Layer 6 of a small transformer language model trained on English Wikipedia (9 layers, counted from 0, width 96).
In attention head 1, each number of a token's query is one row of weights dot the token's vector x. The head spreads its attention over the tokens so far by the softmax of query dot key.

Query weights of the head. A number n stands for (n - 500) times 0.0007.
q0: 570 497 662 264 403 544 438 577 449 384 391 401 439 558 523 536 496 160 680 502 534 462 551 458 558 648 541 463 345 402 468 327 649 392 628 175 514 541 367 494 388 330 614 500 548 439 306 281 678 505 449 516 607 349 514 565 506 371 400 535 604 572 317 475 485 533 419 716 646 515 586 481 714 526 358 589 574 276 398 436 472 504 560 501 534 504 604 521 524 501 522 504 647 512 540 774
q1: 392 362 213 619 613 607 498 591 606 614 286 333 512 437 406 579 530 612 374 596 392 418 525 663 482 322 508 431 619 411 559 818 676 721 351 632 427 566 604 328 452 472 351 447 565 596 386 641 446 421 525 566 349 537 494 398 510 478 531 433 368 525 546 554 344 640 590 397 446 570 454 601 503 519 496 421 528 735 737 480 552 477 419 569 454 446 636 335 395 176 349 503 444 665 539 500
q2: 574 738 623 339 490 460 427 600 506 303 543 700 334 582 387 292 510 276 802 246 554 596 494 283 384 558 509 741 499 546 424 419 426 461 570 468 417 457 464 623 627 249 517 540 603 345 682 486 557 482 476 350 509 543 568 550 371 469 540 904 481 420 370 499 642 377 450 604 449 353 411 447 564 541 542 704 361 325 377 592 562 508 548 423 659 514 554 624 453 549 655 346 476 459 589 448
q3: 604 494 667 465 498 391 436 547 565 475 533 518 354 580 507 615 618 458 628 535 674 466 617 399 575 710 479 461 441 588 461 319 445 365 492 529 490 543 350 544 433 514 469 455 436 515 479 335 537 538 497 491 414 552 587 532 475 606 467 584 713 541 389 606 553 579 358 589 405 546 504 463 557 530 457 506 477 451 380 356 542 556 503 378 601 468 423 611 605 504 586 592 476 449 449 544
q4: 471 341 466 582 471 409 600 495 614 646 468 468 720 386 437 544 404 804 273 575 484 414 349 730 454 514 400 425 496 356 760 688 625 656 413 533 456 704 660 233 386 628 519 310 484 517 529 678 421 581 568 588 475 383 372 423 853 322 604 255 453 412 498 453 548 633 574 499 341 597 547 510 325 490 382 249 582 631 664 490 471 483 479 583 332 622 625 315 529 461 454 669 726 621 444 581
q5: 538 592 445 359 497 560 388 608 433 541 613 520 507 593 478 697 411 558 506 468 443 629 489 404 407 510 546 511 447 531 352 256 283 448 603 510 406 367 440 509 576 439 471 519 538 766 577 456 404 485 579 591 361 434 545 486 418 552 523 533 571 463 525 570 645 552 689 476 527 483 459 413 451 605 552 539 454 438 642 432 505 427 620 748 525 516 441 729 553 518 388 247 279 533 541 485
q6: 449 465 383 491 473 503 503 518 360 571 584 656 343 616 355 515 467 458 605 528 469 433 616 480 456 535 414 565 443 428 646 525 521 431 542 425 608 533 368 445 764 504 424 434 619 404 379 426 497 478 425 305 526 483 696 424 383 436 464 703 574 634 332 682 470 491 473 477 602 442 357 645 576 314 357 613 367 376 386 540 421 659 457 219 544 600 510 395 315 545 607 447 436 484 513 574
q7: 590 656 555 344 444 548 523 530 445 351 500 605 390 703 744 350 451 162 602 317 556 539 594 446 474 448 601 591 427 442 328 329 381 535 786 489 585 234 534 537 797 441 472 490 434 394 680 487 481 561 418 435 486 571 499 611 241 417 440 762 597 563 389 591 653 438 266 407 628 292 248 434 668 399 541 847 544 319 502 741 638 355 697 548 654 550 440 785 613 682 607 278 416 469 566 422
q8: 458 380 451 646 536 469 589 454 435 752 386 399 743 314 572 585 557 707 593 609 266 473 522 524 642 500 579 431 377 695 502 686 499 670 320 533 449 619 618 315 583 555 609 475 463 498 460 214 327 513 510 621 498 437 579 449 588 616 484 415 310 415 667 475 475 499 508 667 459 609 808 505 442 606 678 242 549 675 488 384 438 559 432 496 480 357 535 527 507 475 335 657 561 402 524 535
q9: 516 386 552 658 607 500 554 516 428 699 405 395 684 312 479 563 653 729 496 682 452 338 556 556 471 536 392 526 493 539 736 745 592 426 374 564 342 668 682 343 207 720 395 548 461 526 511 623 343 414 549 662 432 382 577 496 852 431 459 307 507 430 649 528 214 679 623 599 173 693 490 478 232 616 510 219 289 561 590 475 471 584 388 346 488 294 258 288 426 359 509 564 560 479 589 564
q10: 337 474 445 418 439 351 386 528 664 418 407 471 521 327 632 509 576 538 530 612 463 494 577 595 561 369 458 418 447 715 474 646 377 596 482 518 494 474 414 528 560 222 587 606 411 489 474 399 591 592 441 452 354 568 545 689 491 644 428 415 566 540 608 533 506 447 346 430 577 554 642 506 467 418 643 446 615 420 516 366 673 561 665 603 455 466 464 406 486 587 551 477 338 422 456 514
q11: 267 725 614 399 437 538 494 591 492 211 578 761 169 646 557 589 594 308 666 266 476 977 555 340 387 609 559 486 236 531 294 125 185 422 410 274 418 449 363 490 714 522 476 630 467 570 503 496 593 600 332 432 625 479 629 471 290 649 330 771 750 426 347 746 753 339 436 528 724 299 370 605 674 663 517 839 400 442 197 595 479 494 758 622 655 490 431 969 418 707 417 305 391 315 502 558
q12: 274 322 434 564 438 453 506 401 526 453 384 455 513 579 536 387 412 504 615 353 455 609 441 538 491 328 291 518 322 538 492 504 415 326 646 438 576 471 409 445 437 601 387 353 398 439 605 350 209 519 483 553 605 495 548 364 504 782 429 578 611 273 398 612 738 486 603 392 440 664 406 489 633 115 557 750 460 525 688 481 699 756 762 589 721 587 562 716 493 510 537 578 451 703 378 439
q13: 471 473 646 411 453 459 300 409 517 506 701 430 415 442 603 509 443 645 545 444 580 379 405 433 418 754 592 646 216 391 507 658 466 582 653 389 439 494 388 512 532 170 457 561 427 384 553 378 579 642 729 372 493 636 509 820 601 443 583 518 571 604 397 435 509 573 730 303 555 529 623 483 512 695 261 427 797 542 527 450 586 594 314 606 559 595 301 525 404 461 403 397 502 454 465 540
q14: 397 557 516 248 486 537 556 570 607 542 338 474 533 526 331 599 736 363 657 600 339 533 424 435 510 530 740 541 496 673 525 416 422 456 558 351 405 487 483 236 439 536 405 640 439 515 738 369 403 537 584 455 569 336 509 597 595 373 597 441 622 720 392 496 525 528 709 282 389 378 558 369 619 529 483 232 204 406 527 504 516 553 357 492 673 474 607 471 514 301 441 815 432 512 560 529
q15: 542 470 336 674 398 497 559 615 601 410 360 496 595 642 486 429 303 425 736 394 463 528 616 278 482 549 678 599 561 811 368 437 534 635 491 452 470 497 223 440 493 728 475 347 597 524 530 401 649 450 512 563 409 374 459 462 648 663 354 766 656 381 534 493 443 403 434 578 165 422 816 516 232 632 664 430 432 488 527 454 501 474 449 424 362 764 376 541 377 573 635 685 565 309 334 373
q16: 682 470 426 464 499 648 563 643 371 361 591 564 532 548 645 573 536 711 420 340 531 428 439 471 493 454 716 623 526 476 504 449 531 450 531 316 450 755 454 535 443 437 588 463 353 424 688 291 675 383 553 306 575 350 547 798 511 618 453 551 428 537 671 539 352 433 462 478 423 484 475 495 374 475 389 707 638 478 485 380 517 435 449 539 705 349 840 630 720 439 447 553 589 492 349 402
q17: 471 514 472 547 667 504 407 527 626 228 670 389 240 611 443 414 384 265 668 755 632 369 632 538 504 550 568 520 483 242 606 565 703 582 480 539 598 501 368 587 601 535 381 296 571 458 334 399 372 278 369 407 338 520 545 454 487 459 505 616 533 535 469 547 504 546 612 250 649 612 521 480 651 603 278 336 604 425 448 401 684 655 512 446 602 418 610 310 531 415 548 574 476 417 579 534
q18: 604 573 670 495 241 432 701 538 520 461 365 682 525 397 280 351 576 749 478 336 203 465 381 455 337 766 499 631 523 556 534 667 654 500 283 640 624 559 454 436 614 598 319 552 636 331 372 567 419 423 585 612 610 548 521 338 395 395 367 406 475 601 348 410 495 196 598 561 431 590 599 500 435 483 321 376 615 656 344 360 717 690 577 332 313 563 658 597 518 430 584 606 519 410 445 429
q19: 610 792 328 469 462 590 468 555 537 479 525 508 470 566 793 439 403 624 480 567 415 875 417 573 305 482 561 501 614 806 411 533 583 450 630 217 685 511 390 620 439 513 530 338 467 480 500 451 563 551 602 426 569 500 620 657 429 422 347 573 328 348 380 506 549 518 576 666 615 484 427 393 565 604 476 615 586 254 453 627 570 618 536 284 423 357 414 456 418 603 523 529 311 509 603 443
q20: 389 516 355 325 546 256 550 470 591 670 610 413 595 460 406 460 380 264 478 485 347 426 553 731 542 718 582 286 300 573 592 662 496 466 650 550 503 496 411 407 427 492 579 648 286 688 402 889 448 585 332 659 583 351 312 697 385 469 346 480 415 578 722 657 455 494 300 608 380 648 544 686 595 564 701 463 677 473 464 430 442 543 519 579 476 375 801 324 355 707 439 539 525 351 707 460
q21: 416 487 451 482 436 359 752 405 396 344 307 530 499 581 464 655 545 429 437 614 680 526 473 699 438 499 522 430 464 380 711 681 603 530 694 532 272 675 410 168 641 650 411 442 590 369 339 456 340 568 526 491 564 506 277 547 433 604 687 302 650 415 380 548 359 315 403 446 693 442 548 398 637 554 492 640 443 462 504 472 282 306 556 554 510 688 581 506 475 645 508 439 707 473 327 515
q22: 641 497 804 408 737 604 607 596 666 558 367 374 380 691 379 535 372 675 544 548 517 406 458 393 696 484 506 348 425 623 406 533 342 539 419 394 615 624 315 350 343 434 441 408 547 292 502 682 702 283 558 456 356 616 460 435 345 497 257 697 522 484 370 320 485 511 609 586 625 407 546 627 593 605 536 481 558 557 376 547 359 655 313 570 659 582 433 317 493 542 568 475 703 517 433 606
q23: 383 722 307 590 593 399 512 429 653 632 320 714 752 308 469 591 440 718 318 550 279 578 624 468 444 577 592 410 331 303 330 618 401 541 535 476 642 507 540 582 529 482 347 829 508 638 443 381 665 228 626 740 418 400 738 421 709 326 649 389 592 550 513 388 494 765 551 433 444 137 449 361 562 409 539 661 562 401 557 441 504 548 383 493 614 324 613 601 608 555 506 419 552 571 502 414
q24: 615 284 533 519 606 291 546 553 638 533 700 543 525 571 573 705 521 656 428 607 571 425 438 305 474 695 642 494 531 432 273 250 335 416 523 346 527 557 535 482 704 470 511 518 567 458 498 285 552 483 705 422 506 656 428 404 580 441 491 430 635 520 230 527 550 418 344 756 335 597 725 553 718 445 632 445 639 712 522 400 418 594 444 396 348 756 412 505 548 310 421 550 348 517 620 336
q25: 488 447 279 462 636 487 582 411 475 697 653 488 356 409 368 663 640 653 502 458 136 549 630 761 403 574 825 245 437 499 610 554 501 565 430 486 555 461 499 437 406 537 198 496 517 468 336 744 548 477 491 333 454 649 487 386 384 688 709 360 471 545 534 511 536 397 598 512 196 448 380 525 173 678 500 431 478 509 740 682 499 615 466 425 576 483 595 728 429 396 330 529 319 593 534 586
q26: 677 523 501 338 566 551 574 659 532 431 453 345 589 444 418 551 584 449 606 501 430 430 518 654 610 451 705 280 265 453 320 429 787 431 537 465 383 424 639 636 410 704 517 554 722 429 555 619 375 517 478 607 629 580 736 591 687 661 519 709 448 510 394 481 395 444 298 513 501 561 604 460 418 666 265 259 741 514 554 564 261 549 441 296 547 342 205 431 289 586 434 477 755 385 495 369
q27: 728 544 416 515 411 396 485 424 322 642 449 464 555 695 398 663 509 383 601 460 432 430 428 540 494 477 375 410 485 578 395 520 458 447 640 626 477 687 368 470 340 438 653 361 608 653 713 566 584 465 414 597 683 783 657 588 588 207 601 754 568 470 330 427 419 357 504 424 326 367 418 373 434 428 495 318 544 338 386 474 312 668 507 410 705 562 522 452 548 216 417 200 619 531 461 492
q28: 590 413 627 555 547 558 307 393 586 624 467 522 573 601 498 379 694 334 574 528 485 586 258 468 445 346 582 500 566 454 664 668 597 318 594 321 481 676 446 447 343 520 569 418 539 344 513 562 581 351 302 315 484 452 327 370 641 550 510 304 718 437 303 448 527 484 549 610 556 366 487 383 646 432 371 450 495 361 410 623 627 624 216 552 406 313 488 542 298 671 578 355 543 650 506 755
q29: 468 524 361 618 808 449 498 749 518 338 371 387 562 375 525 726 480 431 521 308 344 484 659 435 688 417 498 458 530 412 399 654 349 556 423 419 647 490 492 535 437 448 361 710 699 419 618 604 588 524 329 472 664 548 441 565 717 468 568 358 596 494 749 259 402 438 578 493 491 659 405 382 659 485 469 500 359 499 405 562 456 410 591 691 453 438 506 495 438 479 302 669 224 320 584 445
q30: 496 509 358 329 484 446 568 648 296 460 468 500 369 263 563 549 584 545 734 557 491 430 530 264 454 641 380 468 678 559 476 634 413 337 894 548 617 395 631 588 464 592 451 444 472 418 604 471 663 399 606 440 354 327 547 554 508 639 669 533 378 464 475 670 411 422 392 459 547 541 510 432 519 559 551 810 390 239 666 614 481 370 646 550 610 555 404 483 520 661 665 325 548 337 419 321
q31: 485 489 130 635 450 741 694 348 500 471 295 531 418 356 551 341 422 611 485 559 777 482 431 594 527 678 711 567 653 522 284 588 553 589 573 466 377 312 593 501 403 510 355 521 277 430 454 631 454 528 500 641 528 527 274 415 554 333 378 440 486 528 478 504 515 481 321 328 570 450 465 640 530 443 130 623 567 511 564 702 690 774 540 684 445 448 456 516 385 467 495 492 592 549 376 586

Each question shows a short text with each token's key, already scaled and adjusted for position as the last token sees it. A number n stands for (n - 500) times 0.0046.

Then comes the last token's vector x. A number n stands for (n - 500) times 0.014.

0 " Dol": 403 616 575 420 451 640 619 519 391 472 662 335 442 415 502 451 523 514 477 555 429 511 496 544 548 394 603 544 582 497 348 454
1 "ph": 398 484 566 426 484 597 614 500 352 416 663 378 456 478 496 446 523 499 415 477 472 514 556 561 573 484 622 541 641 474 438 507
2 "in": 464 375 581 500 494 582 611 577 368 446 690 336 455 509 474 392 496 514 473 467 466 494 532 608 559 433 575 487 639 512 410 437
3 " Street": 556 379 591 507 485 621 667 541 264 382 747 348 467 437 458 456 534 455 490 453 482 543 529 570 558 489 574 588 654 492 366 519
4 "\"": 549 480 599 498 497 632 765 537 235 413 731 408 467 471 461 487 483 494 477 464 473 556 552 574 457 505 658 559 608 567 399 557
x: 225 516 369 338 409 387 403 599 509 533 319 541 306 522 526 442 456 426 649 607 497 610 581 651 465 586 514 462 233 550 776 426 370 509 621 510 593 377 413 600 358 429 528 554 348 562 484 443 573 589 623 493 348 351 494 499 520 332 522 560 699 592 517 686 531 517 452 359 528 446 496 455 382 539 494 602 466 712 734 514 595 630 530 458 627 665 471 481 620 405 632 425 450 445 398 477
Which token does the last token look at most, and with what share of its attention? 4 "\"", with about 80%

0 "v": 405 593 555 437 568 543 608 529 336 394 656 317 431 528 478 429 468 466 437 435 494 452 522 470 500 416 590 576 589 529 446 471
1 "ili": 387 517 564 459 581 554 664 581 346 350 681 339 389 525 478 454 458 469 413 461 466 471 493 553 504 346 567 537 597 500 373 471
2 " (": 503 368 650 533 530 609 689 586 194 412 821 334 437 443 442 497 451 525 492 500 477 486 478 551 571 505 531 482 526 528 374 485
3 "DP": 593 374 609 529 478 627 647 550 204 377 810 327 447 398 527 524 512 364 538 496 495 501 498 453 594 493 600 512 599 540 312 572
4 ")": 500 437 661 451 437 680 743 596 201 381 733 348 453 433 486 472 475 463 499 503 474 467 546 556 525 497 591 481 546 561 453 580
x: 338 548 462 389 379 238 475 468 470 377 433 527 339 448 504 600 490 487 556 526 405 415 510 650 495 502 460 379 274 655 525 566 582 459 646 474 588 405 327 593 332 470 560 617 399 546 565 452 662 586 586 456 425 366 595 371 504 562 565 568 610 629 540 652 433 568 429 326 505 544 359 559 263 560 321 523 489 587 768 484 514 605 720 524 642 617 480 639 414 458 655 536 482 587 317 546
Which two tokens does the last token look at most, in order? 4 ")", 2 " ("

0 " ": 300 581 710 444 468 617 683 590 208 431 825 271 459 423 445 471 493 532 520 458 449 473 467 549 633 500 639 524 549 582 278 543
1 "2": 352 431 621 535 506 538 616 564 233 402 683 314 446 444 439 437 507 503 492 449 474 440 491 520 562 468 669 545 539 552 322 528
2 "8": 512 336 606 540 479 520 591 566 266 427 747 335 442 467 452 465 512 519 466 522 488 490 514 541 546 528 689 485 561 577 357 524
3 " Oct": 607 349 608 467 430 655 560 591 292 429 770 261 551 482 434 554 541 463 531 495 467 534 577 536 507 421 583 532 503 617 389 528
4 ".": 584 500 640 505 381 638 679 560 253 392 773 341 495 438 416 456 508 499 526 467 570 551 535 529 483 528 650 466 521 530 392 516
x: 251 469 733 413 428 473 516 512 446 364 367 468 439 589 468 426 471 541 450 475 523 488 607 578 499 426 349 596 341 559 475 451 487 578 406 493 466 507 384 360 455 340 554 661 498 748 583 441 640 555 589 383 451 380 336 443 495 453 580 623 620 738 507 604 433 469 494 590 544 649 439 651 286 512 506 568 389 461 516 594 530 422 600 618 883 597 379 537 446 432 602 408 610 440 614 311
Which two tokens does the last token look at most, in order? 4 ".", 3 " Oct"

0 ",": 476 571 485 342 486 750 755 539 133 373 833 306 510 453 466 487 507 484 500 491 480 520 501 519 521 521 603 484 552 520 412 546
1 " Nov": 328 485 567 414 448 674 576 564 230 434 766 254 539 463 416 527 526 416 490 507 474 558 552 454 456 496 574 483 483 587 389 543
2 "a": 456 434 579 411 474 633 719 572 363 342 753 322 469 426 477 484 573 497 444 550 519 512 511 506 523 463 602 452 542 519 384 548
3 " Scot": 597 378 608 459 429 633 678 500 266 433 717 357 454 433 475 434 557 482 506 499 459 572 520 598 553 449 598 461 530 546 377 483
4 "ia": 632 456 606 548 380 624 639 549 303 404 766 315 503 428 499 478 540 471 527 563 477 517 511 531 630 449 567 471 622 522 342 520
x: 496 567 409 238 446 374 413 541 602 575 503 594 428 736 553 459 427 456 482 633 373 518 762 533 442 446 255 455 291 516 416 381 502 420 603 548 568 466 413 522 533 627 320 604 502 635 410 449 561 669 486 511 436 442 532 679 430 625 712 463 523 591 500 548 526 376 305 471 667 549 444 738 497 511 600 618 383 538 588 439 559 446 498 570 687 566 291 345 397 392 519 408 533 508 436 429
Which token does the last token look at most? 0 ","

0 "S": 410 613 589 391 518 611 663 482 232 383 811 326 435 443 456 445 513 468 525 476 442 467 492 559 615 491 602 517 611 556 395 501
1 "ource": 407 517 638 484 545 585 748 574 230 347 781 311 429 412 441 456 543 438 505 477 539 448 491 522 539 502 628 558 570 503 338 537
2 "\n": 493 485 553 451 550 577 713 565 174 353 784 449 447 431 506 462 507 434 506 471 560 456 477 515 437 589 626 504 542 544 475 528
3 "\n": 503 484 567 487 498 595 717 564 136 394 741 437 468 417 503 466 491 410 511 441 581 491 474 531 450 594 640 490 496 537 479 523
4 "D": 580 529 574 523 449 602 690 539 178 500 781 390 544 416 531 477 505 388 465 440 601 566 509 567 485 521 564 489 523 562 438 491
x: 489 502 617 354 398 607 276 502 488 235 560 671 283 539 495 558 698 353 543 419 483 314 706 497 330 439 520 396 378 472 349 394 545 414 539 647 567 407 380 453 596 558 444 666 619 371 530 511 616 555 364 642 513 378 497 505 519 488 456 672 406 446 331 599 681 640 514 560 598 218 524 536 491 468 617 641 493 538 377 523 515 541 624 519 461 310 634 680 570 498 515 432 522 449 513 555
Which two tokens does the last token look at most, in order? 3 "\n", 2 "\n"

0 "Tr": 310 627 629 417 460 602 594 477 291 408 660 281 460 409 433 454 544 478 502 434 496 459 555 539 659 566 588 478 568 577 314 506
1 "ack": 340 483 553 450 496 571 590 558 370 395 701 299 473 448 429 432 543 472 506 453 492 499 519 576 557 508 618 528 605 497 437 427
2 " listing": 477 461 606 489 476 527 645 470 277 431 715 406 486 476 442 483 484 526 428 467 468 573 587 564 483 522 629 531 592 555 432 511
3 "==": 529 448 563 462 437 579 743 508 166 437 753 458 476 493 443 502 541 457 550 478 561 538 542 532 445 566 674 432 566 595 393 584
4 "\n": 540 520 556 473 505 596 706 564 133 385 781 456 453 434 462 479 500 444 531 454 560 505 496 536 414 616 675 491 538 545 480 526
x: 197 430 690 395 477 568 478 438 528 468 442 487 366 411 316 481 476 442 620 271 406 591 670 644 433 568 630 366 255 516 609 619 509 534 463 423 591 458 473 388 284 518 610 567 503 540 543 666 611 533 365 422 569 384 384 546 397 489 614 493 651 536 508 619 599 384 476 585 462 571 415 527 248 483 477 723 440 514 442 658 534 580 656 652 664 411 647 512 511 488 505 458 446 446 512 528
Which token does the last token look at most, and with what share of its attention? 4 "\n", with about 80%

0 ",": 476 571 485 342 486 750 755 539 133 373 833 306 510 453 466 487 507 484 500 491 480 520 501 519 521 521 603 484 552 520 412 546
1 " Ant": 350 476 563 403 524 658 668 545 195 424 745 352 482 441 459 495 502 443 446 495 528 509 505 542 541 520 571 502 592 558 368 538
2 "wer": 421 369 630 403 467 682 667 517 296 396 771 325 420 466 423 435 528 549 439 534 471 528 522 480 507 408 549 468 603 532 375 547
3 "p": 552 419 562 479 497 630 655 613 252 398 734 319 431 431 417 396 501 431 446 433 474 472 536 524 570 420 615 515 555 531 395 524
4 ",": 570 478 620 478 439 677 724 586 164 370 831 325 498 470 463 484 502 476 485 482 483 498 510 544 522 518 589 491 579 510 421 533
x: 364 397 556 340 389 338 582 481 463 512 368 596 320 484 457 577 350 531 525 594 469 557 610 637 449 474 349 451 243 561 604 509 484 574 563 557 633 405 427 530 370 548 441 556 392 576 588 398 643 433 435 592 371 536 448 520 157 475 582 486 610 556 543 640 486 465 568 497 699 573 529 654 148 462 535 620 395 490 656 582 491 503 620 592 687 576 545 533 529 552 508 476 509 543 478 435
Which two tokens does the last token look at most, in order? 0 ",", 4 ","

0 "4": 396 554 569 460 526 559 662 528 193 411 764 334 481 457 488 494 527 474 455 473 498 500 520 568 501 527 647 511 608 567 360 482
1 "9": 398 417 586 495 507 532 648 529 210 397 759 327 486 443 494 475 537 486 464 457 477 475 509 542 489 543 626 497 590 557 354 511
2 " |": 465 452 577 388 434 663 705 561 169 386 843 338 526 441 467 498 522 508 462 500 544 512 514 509 474 523 549 481 585 567 445 555
3 " ": 706 403 687 604 414 711 775 583 101 455 917 278 440 450 450 485 489 493 492 429 547 515 472 547 528 575 574 500 558 597 302 554
4 "4": 639 560 569 578 448 645 649 535 150 436 784 353 402 502 440 466 512 499 420 408 558 540 521 503 471 559 641 474 554 587 376 540
x: 553 723 572 575 453 492 357 595 623 280 623 387 355 529 481 382 521 367 651 383 442 421 507 383 457 647 545 394 477 612 525 445 442 426 713 564 513 521 616 480 560 502 617 492 604 448 555 344 652 470 372 445 551 349 435 401 244 421 535 696 612 463 504 552 708 464 472 485 546 420 544 347 266 376 498 632 403 334 525 501 662 564 661 501 603 500 421 550 562 583 542 513 435 382 625 508
Which token does the last token look at most? 3 " "

0 " Davis": 461 590 538 421 475 631 683 561 280 426 761 329 406 443 486 444 524 474 451 451 472 539 520 561 535 432 559 530 589 506 410 484
1 "’": 457 501 560 489 473 617 729 518 261 330 797 362 443 448 460 498 470 456 479 481 486 492 445 583 511 425 557 579 507 494 375 600
2 "s": 477 515 546 474 493 600 671 570 221 298 822 344 463 442 452 503 513 491 459 490 478 516 439 573 534 564 563 551 516 517 467 558
3 " fin": 622 427 673 517 443 592 707 534 253 442 776 321 416 449 449 472 520 575 451 481 503 488 486 528 543 418 634 597 629 587 366 489
4 "est": 555 512 558 548 453 547 647 550 289 316 776 348 493 460 471 499 488 497 487 483 514 489 553 500 580 547 627 570 550 536 334 527
x: 564 563 485 313 544 460 485 360 540 555 470 522 398 465 519 363 437 529 477 335 532 528 468 608 499 518 537 569 349 487 476 497 479 565 602 372 568 590 311 381 596 340 322 566 493 668 477 453 519 591 323 528 495 581 657 774 198 591 362 546 519 494 433 748 494 532 468 494 706 554 630 642 467 405 367 631 176 464 611 607 571 513 537 614 443 516 471 504 659 656 567 390 316 383 448 526
Which token does the last token look at most? 2 "s"

0 " Mil": 387 582 560 439 518 666 659 592 315 434 749 338 434 467 400 375 527 535 488 501 473 562 469 534 534 449 593 552 514 521 387 503
1 "es": 396 478 577 454 471 646 683 534 296 369 762 311 481 430 451 404 494 524 477 463 415 567 529 560 560 443 580 489 593 521 385 519
2 " ever": 504 426 562 491 471 652 622 545 245 428 758 343 475 427 384 463 542 514 531 409 476 510 541 496 480 604 589 526 587 529 361 477
3 " led": 516 426 624 479 361 582 751 491 264 412 791 349 474 398 363 467 503 512 526 463 528 495 568 477 435 463 657 560 496 569 313 550
4 ",": 591 473 632 427 369 722 741 570 180 426 830 362 476 434 450 509 482 504 540 498 501 536 523 555 483 524 625 473 555 513 450 526
x: 402 347 427 472 360 484 582 434 425 377 459 539 297 511 441 507 448 556 532 373 425 535 622 719 489 503 394 432 239 623 698 573 482 508 566 477 572 521 444 409 356 479 524 568 411 573 516 497 600 548 431 496 405 607 418 545 235 396 571 748 569 646 528 601 461 521 601 383 671 574 418 627 201 520 608 577 391 514 627 549 623 426 505 623 708 456 615 537 554 539 432 337 552 521 518 413
Which token does the last token look at most? 4 ","

0 " DF": 421 582 632 343 446 669 713 525 236 471 829 367 436 449 516 485 509 404 503 552 472 493 518 578 567 440 592 541 583 569 320 595
1 " |": 412 506 601 326 437 715 769 549 195 442 872 345 492 419 508 448 499 527 462 557 545 514 509 510 542 459 544 469 564 550 408 608
2 " FRA": 426 381 626 386 419 687 735 529 192 415 882 361 425 409 467 480 530 459 473 539 494 545 489 580 560 430 544 453 580 547 399 536
3 " |": 533 412 687 431 406 713 768 587 204 435 893 334 492 412 504 468 505 532 450 579 536 504 519 527 531 466 542 473 586 543 401 602
4 " Paul": 674 498 638 513 407 679 698 567 206 420 836 281 463 406 445 454 558 442 395 520 465 539 528 520 510 433 617 482 548 541 368 553
x: 438 360 498 437 427 462 521 366 539 387 445 631 408 439 540 429 726 557 629 569 479 567 698 488 546 677 373 512 460 630 328 387 550 370 643 528 578 438 380 742 394 546 359 589 421 468 509 512 576 479 613 245 521 518 592 509 284 389 608 535 421 471 270 473 492 308 352 435 632 451 558 608 578 525 651 577 356 513 541 552 574 584 549 720 632 353 426 620 578 646 606 407 371 411 487 351
Which token does the last token look at most? 3 " |"

0 " police": 509 582 527 366 490 657 681 576 263 372 723 354 397 402 512 499 521 474 454 482 490 557 490 525 580 487 555 544 582 457 366 560
1 " services": 425 530 566 381 436 674 697 536 249 384 807 320 425 356 491 482 521 499 500 478 489 562 567 491 573 476 579 562 539 456 404 530
2 " found": 454 496 520 414 520 645 754 522 195 378 769 381 470 368 450 492 503 457 462 489 541 529 522 505 467 486 601 524 529 477 423 516
3 " no": 509 495 605 473 424 661 772 554 207 362 812 346 450 482 455 527 459 528 388 484 489 556 425 520 486 520 576 523 573 511 393 567
4 " significant": 512 459 562 525 429 583 701 585 285 342 723 336 409 411 423 478 516 487 484 441 525 540 469 444 518 517 630 545 497 493 387 511
x: 413 592 324 464 519 582 371 404 578 463 443 404 497 402 537 439 535 458 525 360 532 503 503 458 486 331 541 586 663 517 504 565 558 529 648 338 436 539 398 434 522 437 503 560 395 467 533 537 526 486 264 441 476 538 599 557 75 653 411 581 573 390 521 635 504 578 466 504 723 489 474 728 436 333 484 492 182 456 498 563 609 591 522 677 662 631 549 543 550 624 727 473 371 487 521 428
Which token does the last token look at most? 3 " no"

0 "==": 452 551 484 400 471 648 810 486 52 405 887 405 513 405 457 492 558 433 535 469 570 567 484 568 427 580 666 431 506 535 404 563
1 "\n": 458 478 520 432 536 591 726 551 106 392 786 444 450 425 471 480 514 429 531 445 539 496 505 528 422 621 677 491 541 534 454 519
2 "S": 480 411 556 450 491 652 755 505 119 436 862 378 477 470 528 431 519 436 504 446 508 585 478 518 489 551 565 478 509 537 413 535
3 "ource": 488 453 574 554 520 613 800 598 139 339 810 350 439 406 444 441 566 420 512 453 616 513 506 499 440 575 619 527 518 504 345 593
4 "\n": 513 494 571 477 501 584 742 577 131 345 781 443 441 436 505 470 507 424 529 451 533 477 484 520 438 605 656 496 543 524 441 522
x: 191 438 611 429 589 500 399 473 517 491 419 528 347 437 384 507 507 429 605 334 443 514 620 667 418 483 626 316 304 512 628 653 473 447 572 421 599 413 451 361 291 505 564 555 527 546 578 659 688 530 376 485 562 384 459 565 390 555 604 470 668 483 567 642 582 352 502 537 423 551 425 552 229 412 481 701 351 539 482 645 456 553 616 632 721 463 666 556 461 547 533 456 407 506 462 536
Which token does the last token look at most? 0 "=="

0 " M": 368 609 612 391 484 662 653 563 238 476 710 326 371 411 533 393 487 440 442 510 468 506 454 543 584 498 577 530 586 492 362 598
1 "L": 333 448 635 434 459 615 673 559 273 384 747 241 448 397 481 410 533 443 470 490 464 494 545 534 599 485 598 447 593 555 362 525
2 "S": 417 380 628 457 481 597 664 520 271 390 785 320 435 454 503 420 535 434 513 469 405 466 534 555 616 475 592 483 611 515 353 533
3 " Cup": 580 406 627 522 421 584 649 552 248 427 714 333 496 431 460 482 507 462 550 534 479 491 511 559 540 512 602 553 618 581 302 536
4 " First": 667 492 613 539 399 582 591 591 316 353 764 313 441 395 452 463 579 483 522 501 485 530 561 566 560 507 612 524 592 550 332 501
x: 292 658 478 406 561 354 313 646 483 538 521 578 666 600 456 331 495 367 426 427 536 530 635 578 534 439 425 481 459 581 500 566 376 455 630 343 383 549 321 576 468 575 422 529 476 478 533 374 420 644 681 548 506 543 647 476 299 447 451 584 463 692 393 593 637 586 437 405 489 463 623 620 470 527 289 701 351 409 516 755 494 453 499 469 520 564 528 522 498 722 543 496 332 664 386 271
Which token does the last token look at most? 3 " Cup"